Layer 2 of a small transformer language model trained on English Wikipedia (8 layers, counted from 0, width 128). Numbers have three digits each and are written without spaces.
Take only the direct path to the model's output, skipping the later layers: a vector added to the residual stream pushes a token's score in proportion to its dot product with that token's output vector.

Output vectors of the tokens that the questions are about. A number n stands for (n - 500) times 0.0028.
".:": 703380366551682464206673646437474526506501651645308482494494365671508380722366336424429399630514454151384578468279448493522424528451193622447645524592527401464346375390298494409603679306491725330414543566554193603385510638551624448574618637526414461582335325546513694348452410314700458436608627470621527808342564645694288421398606580456784627619579573517778486404288471586508579445759
"play": 608376457561480365393244574438294647504363473238491487456590438644548712345361585383460657311318591569651707448713449495425383339436527532352841564511437333563601642664809648407556883404294634196647611483525463419567530571637719370436216610647547620631417357357529650334305310528363432495604645491553578574327142602563570662834552769627495557456549579219490643519484369358164380392518
"ately": 657323462635552460338536569267306699396595379440743855748517455251429534651396491558470539437367453397451585551535541495603469455463418577432536545131579467321431526734688459160515525389356598768708478413622511520615306625385735426221212368337508470515465475340339456280624531426625515424495686277704638551604530479383719871333539318526888556471585639643393683358460651544268459451614
"um": 462373494499461396512570594405546441546424514499612499537459483295494614705490640414221591833522509601624509550266407499496490544548622505376496749645628579433318615455510634504619454424515543395446357742423499530502505577482419368316525586676488427365653426441538588489626330540368463567532414422425601482443497510386552385282431594520483559407535556469698563528343518458483508475460
"ts": 590718658388530445260289349426347386302675484405365670795611466423659550542390524518700568591428546594356612404804477497648386475474717473402435571483374407333544528693547645464490304449434402664537550569336333656631402528637430579411374655581471480264497494427533735543482559493638430105687469428543611583327338637523310473367410702599684391600640539628531505421300445412480494490386
"ast": 635564554560551526216562466482642495535542499345720429778494470605651623495410526648391346586340404495645359589155463499603420562509539414682453778507402448406226434609336599551623339469480533505507478535332323782524600403454431511268568407600512624472447477420486512507526654444450435661468367446448528615813414524554637622336387517371346546471467533443608638513574597492370405464406
"an": 538425401266530294474453540394362535427366537555356419554451536582442509397344607463656426630433553440806499690246424496578696275488613482485554486611513514480545526566547730550438448496536369480612555567399512597395499333566329455410542641573483623387410617404505473539567361400488372604481326493592633554516644531328360492424448550479691565554521513345592794586408705754319564545415
" saying": 698456331554479474244469589535412675509463536641517608390488393371508600517573375856397564584328371386661657566747603502288387612420408576458630490339421424535613642573524449485370661417565451383603664277476511368610502617570586491408124144610502563708297505589419539459459475218429639543674582556532228476599542536690549549716610431383725707435644515525480502488498422409346281414306
"cy": 362426494764374350446457415291235410501628414302745602550434543318543685447441606740444391637368306489572643501563460497604458429532520429405691525497563348275676365619423558490575467448582557625638566398320353479431344531576452714744163614373561568405520257781522704340407403641469658161578565664735385720427500604689513529505497628579410524540562569621510486355456475298386453493591
"ged": 633462499384544500307441267341566627625293665444662611542540521301486566491975341399593455593325306530417757634634675502582382554360649672515597188550462409455521355624560577417477488328548537507564562374245101378423530595506619630384261552577701582417568532558202574389811316545493306464423672499606678694329446509358469466452685551517678256430663519431538643451549545357529463576491
" Port": 458576449552396569552503601547495540587590527275511577593529522631463501534610334435484566456472530444528454508375511501441458570506406558411493452408541490507565545605324433471505518605443556518634447668431311351526592565496619471461537624401495519580435525449526653458486448650504470433465461522449603472438511501454417495538642379464422427515352492577404474522537530459492501580521
"ried": 612518642476567425489471338294352567502569478316755627580500430543706626679881569536564634451337396689303547604375606502572494420425542584468680575537415258357330523489250552252544625575469548551580486275281259291479339626553541584392243280471511674577444635640132695606486271511734480363489539399433502640219502614506585576539467566590463336321696597444683725528492790576447420441344
"olic": 534223252588502485415451376581477572839530596472564722395462556308602565899568545544345484320442313634753430234293433498357422547495429616463657684624358458485389486405543716673575450645299554396474708346320382231542478448488592593425453366707814725655439602701443561542224768355443378384745609486527469758581453574338591577313612434382404395371699598525357543483374417348526399521481
"VD": 665463327440656300270598778542542607588343520338631617569513463482433546499560475521297823568395646384414541364502476507402471548621567629487475543347459469576560495474530580405460465561481682380635385259617545291499268530382769658612349291407357466547521600588348573208379551482591637285416635371558510696257447613710585315899529304590760462463581599368516515555449437536332378631479
"athan": 623380388759542336388554697565403305640399440462626479564442487370584518746420430638540764643344680668496700515404454504551456602460401591364545407212504340550331500726260642453534731490584367493462584396488329663708356501563440483365334332419447506491461604483418540460504400477517568389391490339790478614410685668511645409518462436512761453466528616652406497510378648422378398295552
"load": 774455471593383251272431577417533532425389654289642354628570426721518711475417415414379622538338313529494540461644410497533388575335470782514594474684312406542679482494666610228423648456480611361517463393524423546587460617418525589631371340627540556604338473763535541599208601431405661350584951220560591594394286548591457615548570648429552525408330601397206498413459334520576617494596
".;": 725179368550472514295537691461476494643402589585403560634483429554361262535623460525450290521530417298509615449544609501498441585445346634470675262412543461432468283462605474407477628322499734410358539314586343777623494672585435410517567447734468465437506533354519658453226490377699659313614572665614296631346468586660454392329577502464514633486696561581628487597266547621556496383707
"isting": 695477384616589555306476419397764584589291372635698691522589360309355538475609611492205846707503382596380484235488579510628510594487506382354478580477554514377461224573382481606601373460473696607684546553417367386751610655500464283314450528239410513708506670487372593448543611620378536489576446392431311569476291427571647580630646284524497347498492675336634592503390446477563313631482
" |": 725719577513297646732728562318351430667436480566417388391374545529480617324566656442544357385633666523303285525737398502426542412553579596566449546575523622565427571386806414501588449402530416675481654540623488657425498393463323358535659579642473482468583391309542303662609364447475597568235410543414341630339650378477471520377506497537373568673283452547428281524379410471659465683435
"ys": 442424589483532476378393632532397601591579393498601689687491618490406631578578708577418494465347377525328573464345656501633597349520480545107444458510476479555275392672363690444524444392316446416498673430497556508318539488576727551295269288490505621557472546259630564611566541415656536551587453447372634587480435530474457651268371223603750434625636562534568439544417663472415431670523
" Windows": 628426336419582469416428761496646626699441579368683511567632359590629432473559469517361558802366287593418680277711480499526293611420203673354628550595430577442504530552586454394346441696558618274620488188466641637449316545484766610496516346466533505508580538486328567240333291698346567310626618562537486485434337477808575523507592454567683466463603515503402548254397420325398569545430

Output weights of attention head 1. The head adds the sum of these rows, row i times number i of z. A number n stands for (n - 500) times 0.0005.
o0: 517695594644562488612501676628246325526376461599447392586306513489598157146606403305346556566611330446704346448777584776312421475488671350538609178588629244505804743566410381560611440412377619450431530481337531409673528483276613523737560528715545643542636559388652433443605673590569699543411412360506462489438340557622523549275391528360608589476596323427620537668751421483336451656562
o1: 442418604402628489446397425420617384410638646802295514493428442425482340622595476507530598666398523483437423365643743333474301549648253583365628637303625704442710548615489475485452620592706502496609508439444557504498329457556532441701264430538431676561604526636471382353348646322583435568608579438587444699456565382552365468509361460612431518448716654579636624472727465463523414431524
o2: 421622681569535471296435348385550494362540720460315625515526643549386431722648597637470633446554429581184247399506468401486527428532651541496554463546463402391376537409337448426555703436471424669319294678469320478535522637573497482723338493844497495525509517589594744397403501519440702447459522430377455417296191458446488522549689711415623527377484403590408490416530536759546399435481
o3: 601059470576774727647546467374694734372741245399584399515445565565357285299539723453458417263688416675459265388642306791564430483742624426285520356660377504413538357402443664404462726474816436467489358333568623757767507430514418453402593490733688552431449493504548514569517725548275574440449341538584199339528505359594505452555623532328517558261308644586389375763470402373282434647412
o4: 414556225402636598417422312486595429709592328430322590242520480450226474526415632397367622751530424533694208515585283473562497789586499482387177536529518436515498668568439446373391385601500436587462668606446399523350298442424621574241555891375554644619627610442283590562410433462339485516395610704480802745401450417571534474547304274431572554388531515526596728433489374605450615364528
o5: 638635382593497570398415519556684402308283257525724458560567403696601553556546545388790462601473466458545539758647438407560562381222651435359384253431386349517593584490719421598478562784249446506436582445697492509491555577701499449418283343512973691697492548663530486383392753442423425737542483515568472652504708447370601311466363455328518559479519575395309414325495621772344424494673
o6: 416489621419429498473501571832556458552470494459332545804483596442618635708598545552747473490495489537616405441465478549398597267472626366440679759534511504605618583349457566263299286538654634314662407633375318556297713589459301565265570307517758449541413590568448336371556238475514347540458481653486549477661226557650547525508610496333172472400085449336311497541658426706803219632595
o7: 570613622514426301666532506327512623652356651666332538514545661263608480374425497473318525402440383398742492450438579367468311318299574528702244574415766381684594291528504550621258457684561407412586527522502675463416246340639447478434380203389842611237632584560583319376382282428453621740487279399529286637638497481769665558500559579658598507442574644623492528579419478653738560664626
o8: 655567383529564449562288516600301763506511316395552529486582544531749708619551389607420492501394638814650578398166442424388669434565626511479477497175570391363293512711498613767345482551413331343597380457427192432654576668619187196639270648376394658757505590383709572383456414519589415583619285555660538539471646789472737446514563800558408445532448347320464411530222540471553340678402
o9: 451477350488719376554622466514511383298830547394400564681452605646329499355536513452547510377522505579690375644515449549511747398554377459711468580214675460662650593856480729686480621522481647689506408516406206663377535355429469445343428590327373349590406427476495631493252478576368735498642284556553609481591506485756604526441473588419389710436494438685609304700422431256402649468344
o10: 441316440359579565287646447399637415469699615567418452533448475633522594658613610435413447421546318463331535683502638299494663365659342325688517375342480649428192333701441506560584369470570478397509389347675450507547355350672727776378476520700390831458250560489805485796631255532197621635359311469497421499549579303333575495655533566508506670385594442311488408658356373614461512436743
o11: 639494420482547464722765686544503630125500547432578567572623364282273670186621428537272445417695363332443521403413294728516724631574600551530458430716503548794662537452524098714427322558422536663653352593439477505621363545435613442481418542519278475440173544618515490367432444380638312590418692444311541419532526299607617572334446630529505462548554410478271552625439380514539573349561
o12: 456491541253513446586355454576359614388701618369405539835539549354350648652464500462359571547757327428486431609349309288645528553321410491413337362419416428325355402678348620563505616700408544448479535555698649377463389559488530570678760237508600370477388481300586246707401611574685576610274568263627755633513532539413663597334480394493422255546671353423685576625561531679521530606472
o13: 510578679440295560484349418464883458391659330344574406477383548550560449440488435542377535359582489610547481793405478720592678510453481346396500391488624337298289547393459194524791427319335460605461346131520631659449271739752097708401492562487592475741529666874645389519664529459576672663624264586485651245478543423513536470384715642402598350494383398567324875507622581513449555571445
o14: 604468493520458385516776762583559468629552416542328517668406313517613388426707290587435532298556467506502612445241451457496349304425330337485573653548425536681485265484360360412347531664276540528321587397357574280704590783587604415566488787595305514422593518583572395517545559412613344586544482507600653749623455417768690556341416413706628451563288787561390602364408429394378635451566
o15: 273638310374604420632521475417655502721620491183459390381425689504504608348531642499638567333521755404188514414618599909613274350343554594448376316693543701425510552335512259474350635416497212587552411840490507502428688422590237443612536503390425557519761335363326287503606422508590356308350228518603426392632257513593585251556610741435542290562418433487494526515660524561648762500567
o16: 559663529568397405503434429648600330415709384304525455554465518290603421488421654638504659622472277609517372478314437432429593500656392635418447535529453384540576750598475664549414379314333741466255487388598659817652433562507525731492590591430365483669384641549465554611527237393583521470573406462353447407694511535437680731544546355361576630464464482416756584719650444330332210527703
o17: 478419592441408522344610540455813636621563559605558468307657527284525453490481325510685379337435464494701247549471699609731499600599393157495502519515443307441738573664312581459469662377549506574341246624608523543499475349473306522473635531840399453756428492605476712435271436486555565642597573411356497462370336489646345386471723477637575662389446133739346449549483537399734651539579
o18: 560473463304618712386501413105359646551537571403446599647494414576525564494652623411584647735751598467608558423567405607632488587871438413654468354616350342535708568505492553331362385466323566546640479555359577526637612470482384542642308333839555298591511242593333603446594478577434674456562515500420421165389305728558572535539671520358607550278551423691592431498591320589421767546191
o19: 473384548486410507514349438480325485601767354472479427462466700438574530344571585534545383611389426604564401594548737494598457738418632362594587364591547397383559605701374569434443427381340310585361633506425573296593420312350458473621555554420475457420738668506413339565599406408642371694575545355442411571618734687580526695156398442394524404431458493850520384595505747263678477591565
o20: 299474736681507303190614570585361701483606415757640257454410628397435556504387368490206529201500294587524647471425576684408358575385460417470488556214418357562354617492610752559624658434362361553719529352485198794604510465454412524442374449209500737423468294560683532781562724652485677706638455328409481466588491640459572338434541466527264353442504278512648324544550565629458293435589
o21: 504441549459769556350681692371393684411516392613799681642511470384659455475230455562494511530530462365625418660290433500714358560547243476422550421532511528495427444327440610777333525630648550489590589550495555602294560587492570696375144405373440377285379704397555694524532435323729522409603531388560391487446423553552553413525260623552539574403531766605480514493481595357445429342451
o22: 442560557454539279245753796419350475399622480595534700529310663411509636497557488371228628442565579610543371675583538261536486210449428374599543505701439419286431508615620520641549567513372400695584421608379535324396387402327663354504491536457708508523518425712288459347460306678496556555770585653511491508639754576563423515545417467380613564621429413385623578556609538570487491589560
o23: 460338468476568523353545546290652522343401555409503440638428491220400605374511263654498564524463297391510576541483697755357357722650409495579600421507722355573405334761398394492532412694226286696389454710641658363485544651508693657721576477541421411514500535516477504589490401535639651538489650435351594526339203635648654456656318507461629649525343513478509590590285456603312522506708
o24: 531673618814646574427502310547480411392418643412361470539455321653771410664422394682494564743405547506514417452450337076687508531321526476504507441461610462545700517463441712690587487532398812609498428582575422471572543457645486473524440471311602324601409332666537619698487645612389568515589564398542535525645619368522626545699467431424220388529461824385363406597641581365551502441435
o25: 505429543464373447233481572592673684470579474328526476636656492521530550209469386713461519643566654394598401616530509517281601501398470561236394393552523514473492641412743575645341559446506568378654470489589340519490484448372749650436912396366451631287505586619373596323460478575439552508602779478556571632530443270610572767589556610277634331600550236390320513407322393409451576645338
o26: 598265425524514521220466533283513821739536606378385467481403583287409411460513336403400518666326631684342549426486417483436355545664355673587500515349773372567669450617505408603623538438567431672475368339681651546475618266585543346582414380475396424587461479218637487473443720672607704707511599345623585800403567447391286319582480642324444687433342697551655551326493299448535213619539
o27: 561316555451304617589318502551411580410469483542474349571556440602650562514500517521295501347554468539497426380390546593439610680542585731217367484464670364454789437543500375470049484517517635511525575472496521481466576515398304320525548796616466525654392441448393550595579480523814530320400412583348482484481722484447676874452611653623616517152395726572515723458572544441373567228625
o28: 259801489503372620491642727554473409434500232623306423481546657325607335550538474431582540300649258518727463565427331535474384437531421553395683369220737118507514361479688616605437514544477333579441580608558693464400540567514650325531527485416586551454476364611421488709590731734544632617350564407475897753397482581473469289494573617415714487447364519536467482281480508428440396563558
o29: 532378392582496574470634364539577593514646263424654526498572535602502397426365399407602764167577548670733395082606529651210614323738281643380609245441353482346379410518521719388331688287498457595386791273557453443458556459498485764412418526534405765505760599399478298830320539421472734540260520180365109340541573488751670364417424648642887478551626606473501501352367572716601573354392
o30: 561532845567694474524485700713261181677558376505491517333358553473417212629385647479379520689559624545633267659575730622638448360632512447566413423416417590536320471501464350435510522490528462649451671586538452664572610452489175392621558751640388407574369376364537558497541545289366442639664588514399214675706658423307753662344428547514288459500642342484525631594763071426496163302486
o31: 389364328593504588676275285642604299315502660497652491403324453724395710314691533209629559395561447288746693427547547392848564485362590495708707393486713586582566555469612356412419475624604447508505606527357631728505678423538604407702357294377601404328557534215684522591686503474404409526524620676510435349366417395747765220405345519434461369530587522704399575624359361543729392740185
o32: 590592572553408682522632551489462459655261693604502561662446568463259465399417363395508362693647480217432211275383581642568357382388463508574313487536617604718609607561338435632513373686352514703223545453325486525624195799618529584638550456509469524351407343434506675316386533636528470636250295399561421630645613343583473728467557377582496668526445543791572357483682538511417689328323
o33: 344591431524289389561543350459307288611666417577566592664346530416681443497340546669401503637546570376448481562419438635698644386258367432557495674434440474473269509543541423749584573529531516362492645481212593621436531491459557533694459322400608758515632373476597503643522313544694603676625686528253476364476529541515593501345242705782646645649684386460239557484519655245227687469519
o34: 143749669445469323490528366500629445481506841686336409608460335756267584402693549336493524587411416611422914354505435770381153412513405559661482536395555488604697408390738344464525710508490456342559405313525500700465544566451439685540481576611451533679314377380381625255610463608556537446321574361293243477261418380646592340598526690625625458344450426459241466363392555473524537358488
o35: 375439415663562565380537596523656415773528540742395456373434476608231293475502547534441584491652458469548542754604457526413469347408401565644643534537188406419528554400450345657622551282503387247567729360782317352609646385638539478655391280373409827715438520559364299519527443406469054505566584764478538452658667383448792502619509350598681544586331825352461659457562463424505633372476
o36: 734546660683548358505360529436466558569459583651396474492275528500428501470580348492481586431437599526503704555405387629733607619513525403419598487179387569641444407736364496442459502542211496621417488570544494329340549498372426733467435473385107476726594360500489427500537459447624545726617448218636515514476531479562417431490544345353578627435431659434593585557509675434274390319528
o37: 451599601444531568380521538575679430433574218575640603582467519508497453584608322417428424624339471478424528545556404259401478586484420294436659614510483632530371566609351418644326346500388456616478399490430592297515627290632399360514620495434597593539831489666434473387337462208526561360045607429518707385326596335554528816508472457625435614676556496579400495653459571523633679605342
o38: 514452444600695224803666383425392607408345516334584526488520588386588369452525395338655700516474445680690416589588309566330363362690646304683427688518618664637396507576412578482433522519447347292434522496509564645581459751363493520542241542557397246708372427429365397520564239750633205486380492597532468304289586569268733673575520572829613402754449251243432489723659643569262465472477
o39: 230362700680388618492447490489460426581521349363469594575368398516331510435382723222451621590778452570240402417440335725431657727601343749488514706441663495252566523656451678459469364496340300647700503596361476732630453454542503525682690663703620608400386524606605619491707564467329525357558440263511480520588838483240346448430294314524508411556614530438360567380436573466650483692362
o40: 434567820600417620695574517514498556503598553542481450536573451527527273460480491570308453395506475311582636340605490385581568632569481526436567603528456374376196599242343476444506729634406332461604649438350437450667391451580402593479660534304604635453570636811434428558494529321508466287633483475417700344481522638515337552635522357470252543319378489631369447246668368598537711501425
o41: 510651563552661718486555430425790378573597531268359373182292673463330598708653511429508857468394583680383444543755565414334486487407434286495295524585457471530588599569645632593431641495430633657696503435720459295498574510574513551453713457440674506575594512425559403436458600638585744398533298570417419490252681522490635554532275398480476605293614759318130577489455711321577325515318
o42: 671409483290585622497452622520205407656584564429396438455538543466546418363376311297486437251505351603575661544384355592514414634437505358730737679522491494482504480461423571580550471497419105639512484591443524601753590625707217316460566447607440541444645265223535443645588310724650554765381384626444498475532493504381482513569395411574581409653682369557516317610533652220412517398462
o43: 609631422656687651287584296718509614353568293563140674690528493660453560485676651532583557608437636591505495355479304567484468653594294536351559545409432495494099371659568633461388469500510567513541645568563366512724341565350525596473652712328456382635523598458483380613341716248667437513345339593411346750538595574384331336463505341488552528532276476423712637510517490701362484233444
o44: 417726496381560637457319688368373496457407612479432356745584349502457442469430531608744825412321491268615389637580748374647255405594495524542414459606293535540510482374236583461505587490632388403691546431694632340361724444571387761522222555378319409429209748626336353594611631496641359498504496474305507393432667465622447537649482583423667291255289761494559580420443612614383706504329
o45: 772540621744506658557316488358621639481626603574485452553509398641587453412196710404314673649656435536527225667669541614376511526495688599387318508659585729403289527435587697451607469754513310487476465764755554635390461342630598564432795626410290133377406658404519427607635274502256604604626640532351621488702429659254598409386209643477468450617479359316173547453693375536442541297250
o46: 407519549584434719465488475545447550826562401522277429424233677679451315500437148217370504521570589546434513668576440280546723451535543354486745324508588493619565601461499627399326486494528362555394705407665566705326296524620575658411431661530326363595387512411472436626536549429591528464484616366504565618493638449400564601310448462723501554513383358499377506517535737325444383477484
o47: 436433484638243642541668510600538422371595488626675658589613680425446348697366273400308460401491599529363443725473752277482644469502548365392530627664469254508341554409248690639546489295580532853477451429521408658560546405427463533464349559231571494618268590619561555358629879523560531578464631644532471574512555560283295446551669245516511363516306381512415661728661562299475446726699
o48: 532535555477574692679717517490405379308399684468407660535342582477458581571429509588514489406743471461464469797299506660636253509584573489451330473536482422351457414523462483460362267353585627570449496590648227583466363397505396580517519574599530341495562301377721393599521524613560511478601430457378606557603571693622263453448305526545731558487441494472495445344391355750637782460509
o49: 443575650386556576534620706648448506379653680658491709508328570496266592441503608542440346437583545511711373296655719362369478552200593265564437588436432554764804570360532622335348540458349640632334272569573596584252542345501217514627737530444394585467601535445691439405524504622429497485477604708440602581404351870471481519566451406409443574450597542679526521563572363239384504443469
o50: 491625360481618630444468674570523643301675645427578501478446447545663585423565364296711614328314495708412497572518594275498544587607436471689378675658597405490301583338212435370702272595313205430535146428751492327695473452619677628444535613681467247571364367355633600416479586495603386553471361773726514658472516435419341539327574246512482472458502459485631351449465406759633657600591
o51: 688505558553628743504458437412510573314414405430681420722378534449556524288527442645414537859552393587603670242426582486539635465572314506748489280321641275469482554497330330564585515388612453456573243359661298337754342327464513439453676481624535533346231557340355664594157453639416506533599411503424681443570744366466352625649676659335485363427336413605497727553494494721561687456351
o52: 456477387402384544388692517357418467293502514447521583480417269780615503563632563527394633372468675501607342588674495577453524470621235565373672687629478475346326541432401538597542260625256477520633537648552786736479305495614408749275302418605635487503472478399471336523453535587410550779517582416349490678266437326674654531793329648578634433499415604623498459501539207346516730602348
o53: 373464489458393635489499480637352247401306508574538480579576619588372598475329492630543478581279456376667127548438541817436240433653536497589771313386452577435433357488525454731289445567518410573693621779378576448479635450372323615663381522300477534510295489610399572523550374339410567598552654684553166407542775192555548546256387574461481614272472545561047616574577417313715511565390
o54: 445533583275536489487454460227595765377556370597592664591633593556444627629796539669620451354558401488525384406538323379489364403260829349360571531454436449536499459420481696446498554822461520258377639330238707398444632508609414466574383271472368566542687532497518553697378299532573642462716232804415654577357384560225268469513346607512347352433489652417432581491490657479467531629456
o55: 418544512646317330554694537449510501395519370556333558332427422626390373521640733203495482649584350565352405432650416693414393492265529432501312676497629621646662527588487676562341441540493592499516605492705700303546422617587754078763654686385444479317423698732548458380773500736631381443530387555489733362228279475404343366297498683489408355520485563599440411496409537311594609459556
o56: 635531736604443621599501703455598557820589475454335414461493411663636350584506593674702526603382454704322555729509581381502648289614473580540354649367463505480586557370498361508194471377587524240339401545511663654225431735666477339692559267590609543518754462338582280629307562362726381236547538384485591493354151503363623316582723511375269577478383662599450379518639570471662630289292
o57: 247497427463549657581381439545493483389537474607475326470399861408431314707715710696576282365304550473414715429389497643484530468391493423815690537500592493414830531421485542466512704341700425365532501209461662614496362414442748430745454264455439483429216549574291187729304697171479547491776571597350319511627370507555417333389417526516452615295548470904240172650557346307429414689449
o58: 559342622458366292325424660533331512378458419629537276330260593535530448632742553297553501763406431489415586543447675329549511345650449600349594443563432446439468429444535343292622466595238444604538548542337601586666528483387596727760654578627496407414507405681721617548354470562658693605562312271512661500510410253373203627467366662829486531579597452907247437513543500596572565336459
o59: 458536383799598430693437466344460496583691313340261521415379456580370397414525569497310682532587453390364521310308424493479634383683350653510517665555472347611541526395536550426474518733477569368603508511748550350449515806353473374800506342222297628702604443426476361405446385450651509640584259510569594453446516499695518694445140453555408494457684456463482391718682255415411504585667
o60: 462550410495248569664461762513432199545518711459332494264554604449601318465549463472714317529451532305432399745796652615428457404528449644485457622676510418635425520492442238680610507588718141504656327489598518453691473564439772416620561450541368332494606509299391637581457553394265600421543690723377611280353449550520441352273491576451538699618474569488613397676498601684540396308706
o61: 423573546464607481786505427435494582653325447478472365739623625557542710480628218497468514254445338456456425425420505152546404538600313204403445565618513487387521391406574551615642457495454471656463437570334439272421623840291456702418481410301637398712613610491574458483647612269654670514347420721454468745564296597528623728542497499383480430601632622569533709613523289600437643346405
o62: 503523562645320501539635395432412504664538491535604588664661388488418614652584507427576381494524566468426500420428541683620467595680442289597548392407549509612495291716412492547501462585327527290570417708342596126178535395396435692548306631583496447514403645244424509661332786364536359515649337463668590457478477542561527368425471693589658689276387494359571663702600543367497450362661
o63: 587640449552489495480513634391578586567456482477749387719581772696619524511559398459672840383402581661293500513598388600573377521580738381345431469553500583711416496535601273382480640566429465746604348290208445543382628651686309450539574689452249458309606429883476514413321610612382480459444450353453536506679610432649392285606306393120474537317475524459444536643315358586444669694442

Each question shows a token from some text and the vector z that the head gathered there. A number n stands for (n - 500) times 0.0045.

"ie": 674484580474510456448502498423482372437621435476410557351578374481517321503317517529375466428729644501615520484374559506383202646487350349409396504504505290483546481522589563521696497478659572
Which of these tokens does it push up most? ".;"

"ian": 572492492545395487604443531497469518531490513517484564513472502555709504509434471470539448470524598450456480567475533492388475647433450454505382468444422467544528474542568478486507466488589529
Which of these tokens does it push up most? "play"

"auk": 576673618598379489415264264284596275574608560563300599460717433627646470446607602537414552452540434509278332484366362730477442610339345389545734475486667348385607287523524643558442570329611573
Which of these tokens does it push up most? ".;"

" 1990": 502424460411446458508455465623542557545522561445448485503511523592589460516472545476574368599473520503479547559450476532425477534522391517452439455474485471547450461462499563470532533490476569
Which of these tokens does it push up most? "ast"

" family": 589563552373346313627430561437523422541617534587632533518659449550637570462563648630581449510468526518428439566490420605323408712584400425476416371502552394677590625605498490416522499542635451
Which two tokens does it push up most, strongest first? "ys", "um"

" |": 439480473525513475460390501464476580511459501726525480585449492455421492409317493408372435579357625434538520575590552493455560486502368553545445554545512505543576411517481497507452598488525468
Which two tokens does it push up most, strongest first? " |", "um"

"ests": 585475525354467407524442542463529450371629548489452613654498478577611477465603449603545597576442450558540520591495515469483432669580484517541304415570438506505596517462579488323451481541659534
Which two tokens does it push up most, strongest first? "play", " saying"

"'s": 610579487384423340620418550494534422529647509615622540542669474538635591502574601644574463500489526530428495544448393590312408785557396384488355431499545419658530641609546498406541496518664465
Which of these tokens does it push down most? "load"

" Mag": 611489560432484413478537491445506443444542465491458604461605379481503329525447479532472466498678555569627527502427477492408278623451402403396425468563508428510530434451553569503595574543613515
Which of these tokens does it push up most? ".;"

"ion": 600495545423538441572486460492419513468529516474465604553473511608637461548563555540560424538434658468421396481497583604411530603542454558459418445477434406476506477484595534517631525516551539
Which of these tokens does it push down most? "ged"

" others": 594483369568197408430475343355485601375513634577528685491460650532545412604555422616541600515574421549607415509529461528320475514375450469356401402454429380537471557472497447451555374508601509
Which of these tokens does it push down most? "an"

"ū": 646536484409494558483427453582546436588601555412529462448644432679729563287420527414482413552566649546445391611431484633320483740531381480406542565464594331456373505529566536563545500499542671
Which of these tokens does it push up most? "ys"

" were": 494397326443380418587333447483449518628512668534501559499668451663537412533573534495568518459518441541408541562492408660352544457374544510383525595413624430652553384621547603471417446436524445
Which two tokens does it push up most, strongest first? "ys", "ately"

" help": 546400480569544442489546490554528661432444599626513442597428420679546497437507505504455514499459430493451515473507496615420425618616444408434522486401421600547582501471330626454451512556522510
Which of these tokens does it push up most? "isting"

"ipped": 633454486529590526670555354395601539560569544414440627590321432489614438614528604548465467635603517421584611417449582724390585523505501663464450302410361558399412472511439477415724375532544459
Which two tokens does it push up most, strongest first? "isting", "play"

" means": 538411401468515471511549435483485652527539688591549467641519524679489515456529519548496454445565387549468514517565467560403507518449398448406548565433461502617593507643582630650438532405529471
Which two tokens does it push up most, strongest first? " Windows", "cy"

"g": 660506642550527379358625509342458343481534409492406680238630352349339166584236525509357407402816594488709512473333575478335059591301326318390371402596465249479562430437622519501727568566678477
Which two tokens does it push up most, strongest first? ".;", " |"

"if": 522470559436433415550500566519398588571572521450500632724358314646740432509644635463474341540425470513446522451586415536542462533458384388459473379469512396506523422478602652615569532461466576
Which of these tokens does it push up most? " Windows"

" water": 564550610502452515589332524347449544574432437634468487613476560519606431448477457473469514332592623521409318517556507575392451560290490499549474564573427529549558486515512433536393511516517489
Which two tokens does it push up most, strongest first? "ts", "ged"

" of": 596383420379365442567416528519548541619515560425457431547409444595606369483631604455598444440511616488542486583497618495428541545518574514382444406431411398649383448404479491428541454559455525
Which two tokens does it push up most, strongest first? "VD", "play"

",": 607399500464577522433549445406519611491536622487511370620423461570504498584542615535516445508467510478464472546441398713362535531487362495450365491437459481536500443436611589487483554438583544
Which of these tokens does it push up most? " Windows"

" is": 602470474506587430441484563581533573491492668566618429558462600632447499446431558508473463567354383508326519588466446622375474583497445531459493590465451643578576423472551577496353604415539505
Which two tokens does it push up most, strongest first? "ast", "athan"

"6": 489539469481464446351361328489527587535478546629485600594375492567495476470452485504378516684402568418544603443434568462456431442477410544461524514395493506553530442455415548544368598440432516
Which of these tokens does it push up most? ".:"

"06": 599483519568469497459338461496476629646439470635504519569524504541560486462465473521484514562400551453438429511463466568429467420496576367447534546459542550524505395457354448481443537576514509
Which of these tokens does it push up most? "ately"

" cl": 593467531526487494464457503533492558470548424565523504515528517609587514501501522537567503476526506513540419456479462541451384526515485477396454541568438468540535497535447515549484509519583530
Which three tokens does it push up most, strongest first? "cy", "ts", "um"

"14": 612458511579464487491369459507447635621429471660483490561518485555592510480471448531483493575414552453432433509471478562415483437508609376415554529460525513516504439501337449477461514587532542
Which of these tokens does it push down most? " Windows"

" stations": 583392416514454423508445401489478584496480609452561459536531441600582562394564495583591496552463493467564425489482508659353606487361409533267436351505474385527596540428445463448562605468545571
Which of these tokens does it push up most? " Windows"

"U": 522542456579576515396366516413488582551453598566610483611530518397476504346419442422551485593371483518493466571534556459548508536419485482687444659525581610548590322440478408519486608491562336
Which two tokens does it push up most, strongest first? " |", ".:"

"\n": 511484569558495484534359512349480608579484526550564354599511500489534431472517404542535531437472588488389379544497469555470538571492567542540531670488490588582509318463545309422543433600599446
Which of these tokens does it push down most? " saying"

"ke": 583547513545475395459386392518510558481504524433544597509506451569619456344497527504526500466516541641535497482486519474444460615549339469399552558512535526549559439457563631529505624477449499
Which three tokens does it push up most, strongest first? ".;", ".:", " |"

".": 579500448458481455553326390467552551579482603475424552454547440561671433532550520563518494565448556485482497523450471595391537532518473439481476481486615460550490437524494507462464490506557528
Which three tokens does it push up most, strongest first? ".:", "ately", " Port"

" During": 443592603492476434350225509489554644618493479404755546478465542606517422358497614634528579483328615584476530570456465476521478369645351397464531702491522798572514291319521502524351637532458453
Which three tokens does it push up most, strongest first? ".:", "ately", ".;"

"est": 642523652468512360610557569511258494367549482417371635529363484560633530579523548451599357559354655424336408553626534625355469658549648449610440426396531467466605535505676530578809514621458424
Which of these tokens does it push up most? " Port"

" follows": 496540530509425426446318458501479583519454492392700581576458459665582449361554523643578527534384552584506514576470584455413485471584417420411596568424529617608516381396468518520380555581429442
Which of these tokens does it push up most? "ately"

" b": 599494547574418475510432512419365543387612472567488598560481433463533400483464516569550468641592525585568511446480503511425457533339556383511446543527381556506652549553575590539375523495501493
Which two tokens does it push up most, strongest first? " |", "cy"

" an": 564598479432381469543385515421432501513482471564573398535441446611632401517559579565566455562611542647572558485488486493405518578443488441474372475539318458607475465568545560574507480528543442
Which of these tokens does it push up most? "play"

"oss": 635483689639324480416454468407376563370713574615363787657482456342469415503406546473555621525660613601519439406578502450513530429268694445456499676588434567522650475662587684632305590582561590
Which of these tokens does it push down most? "ately"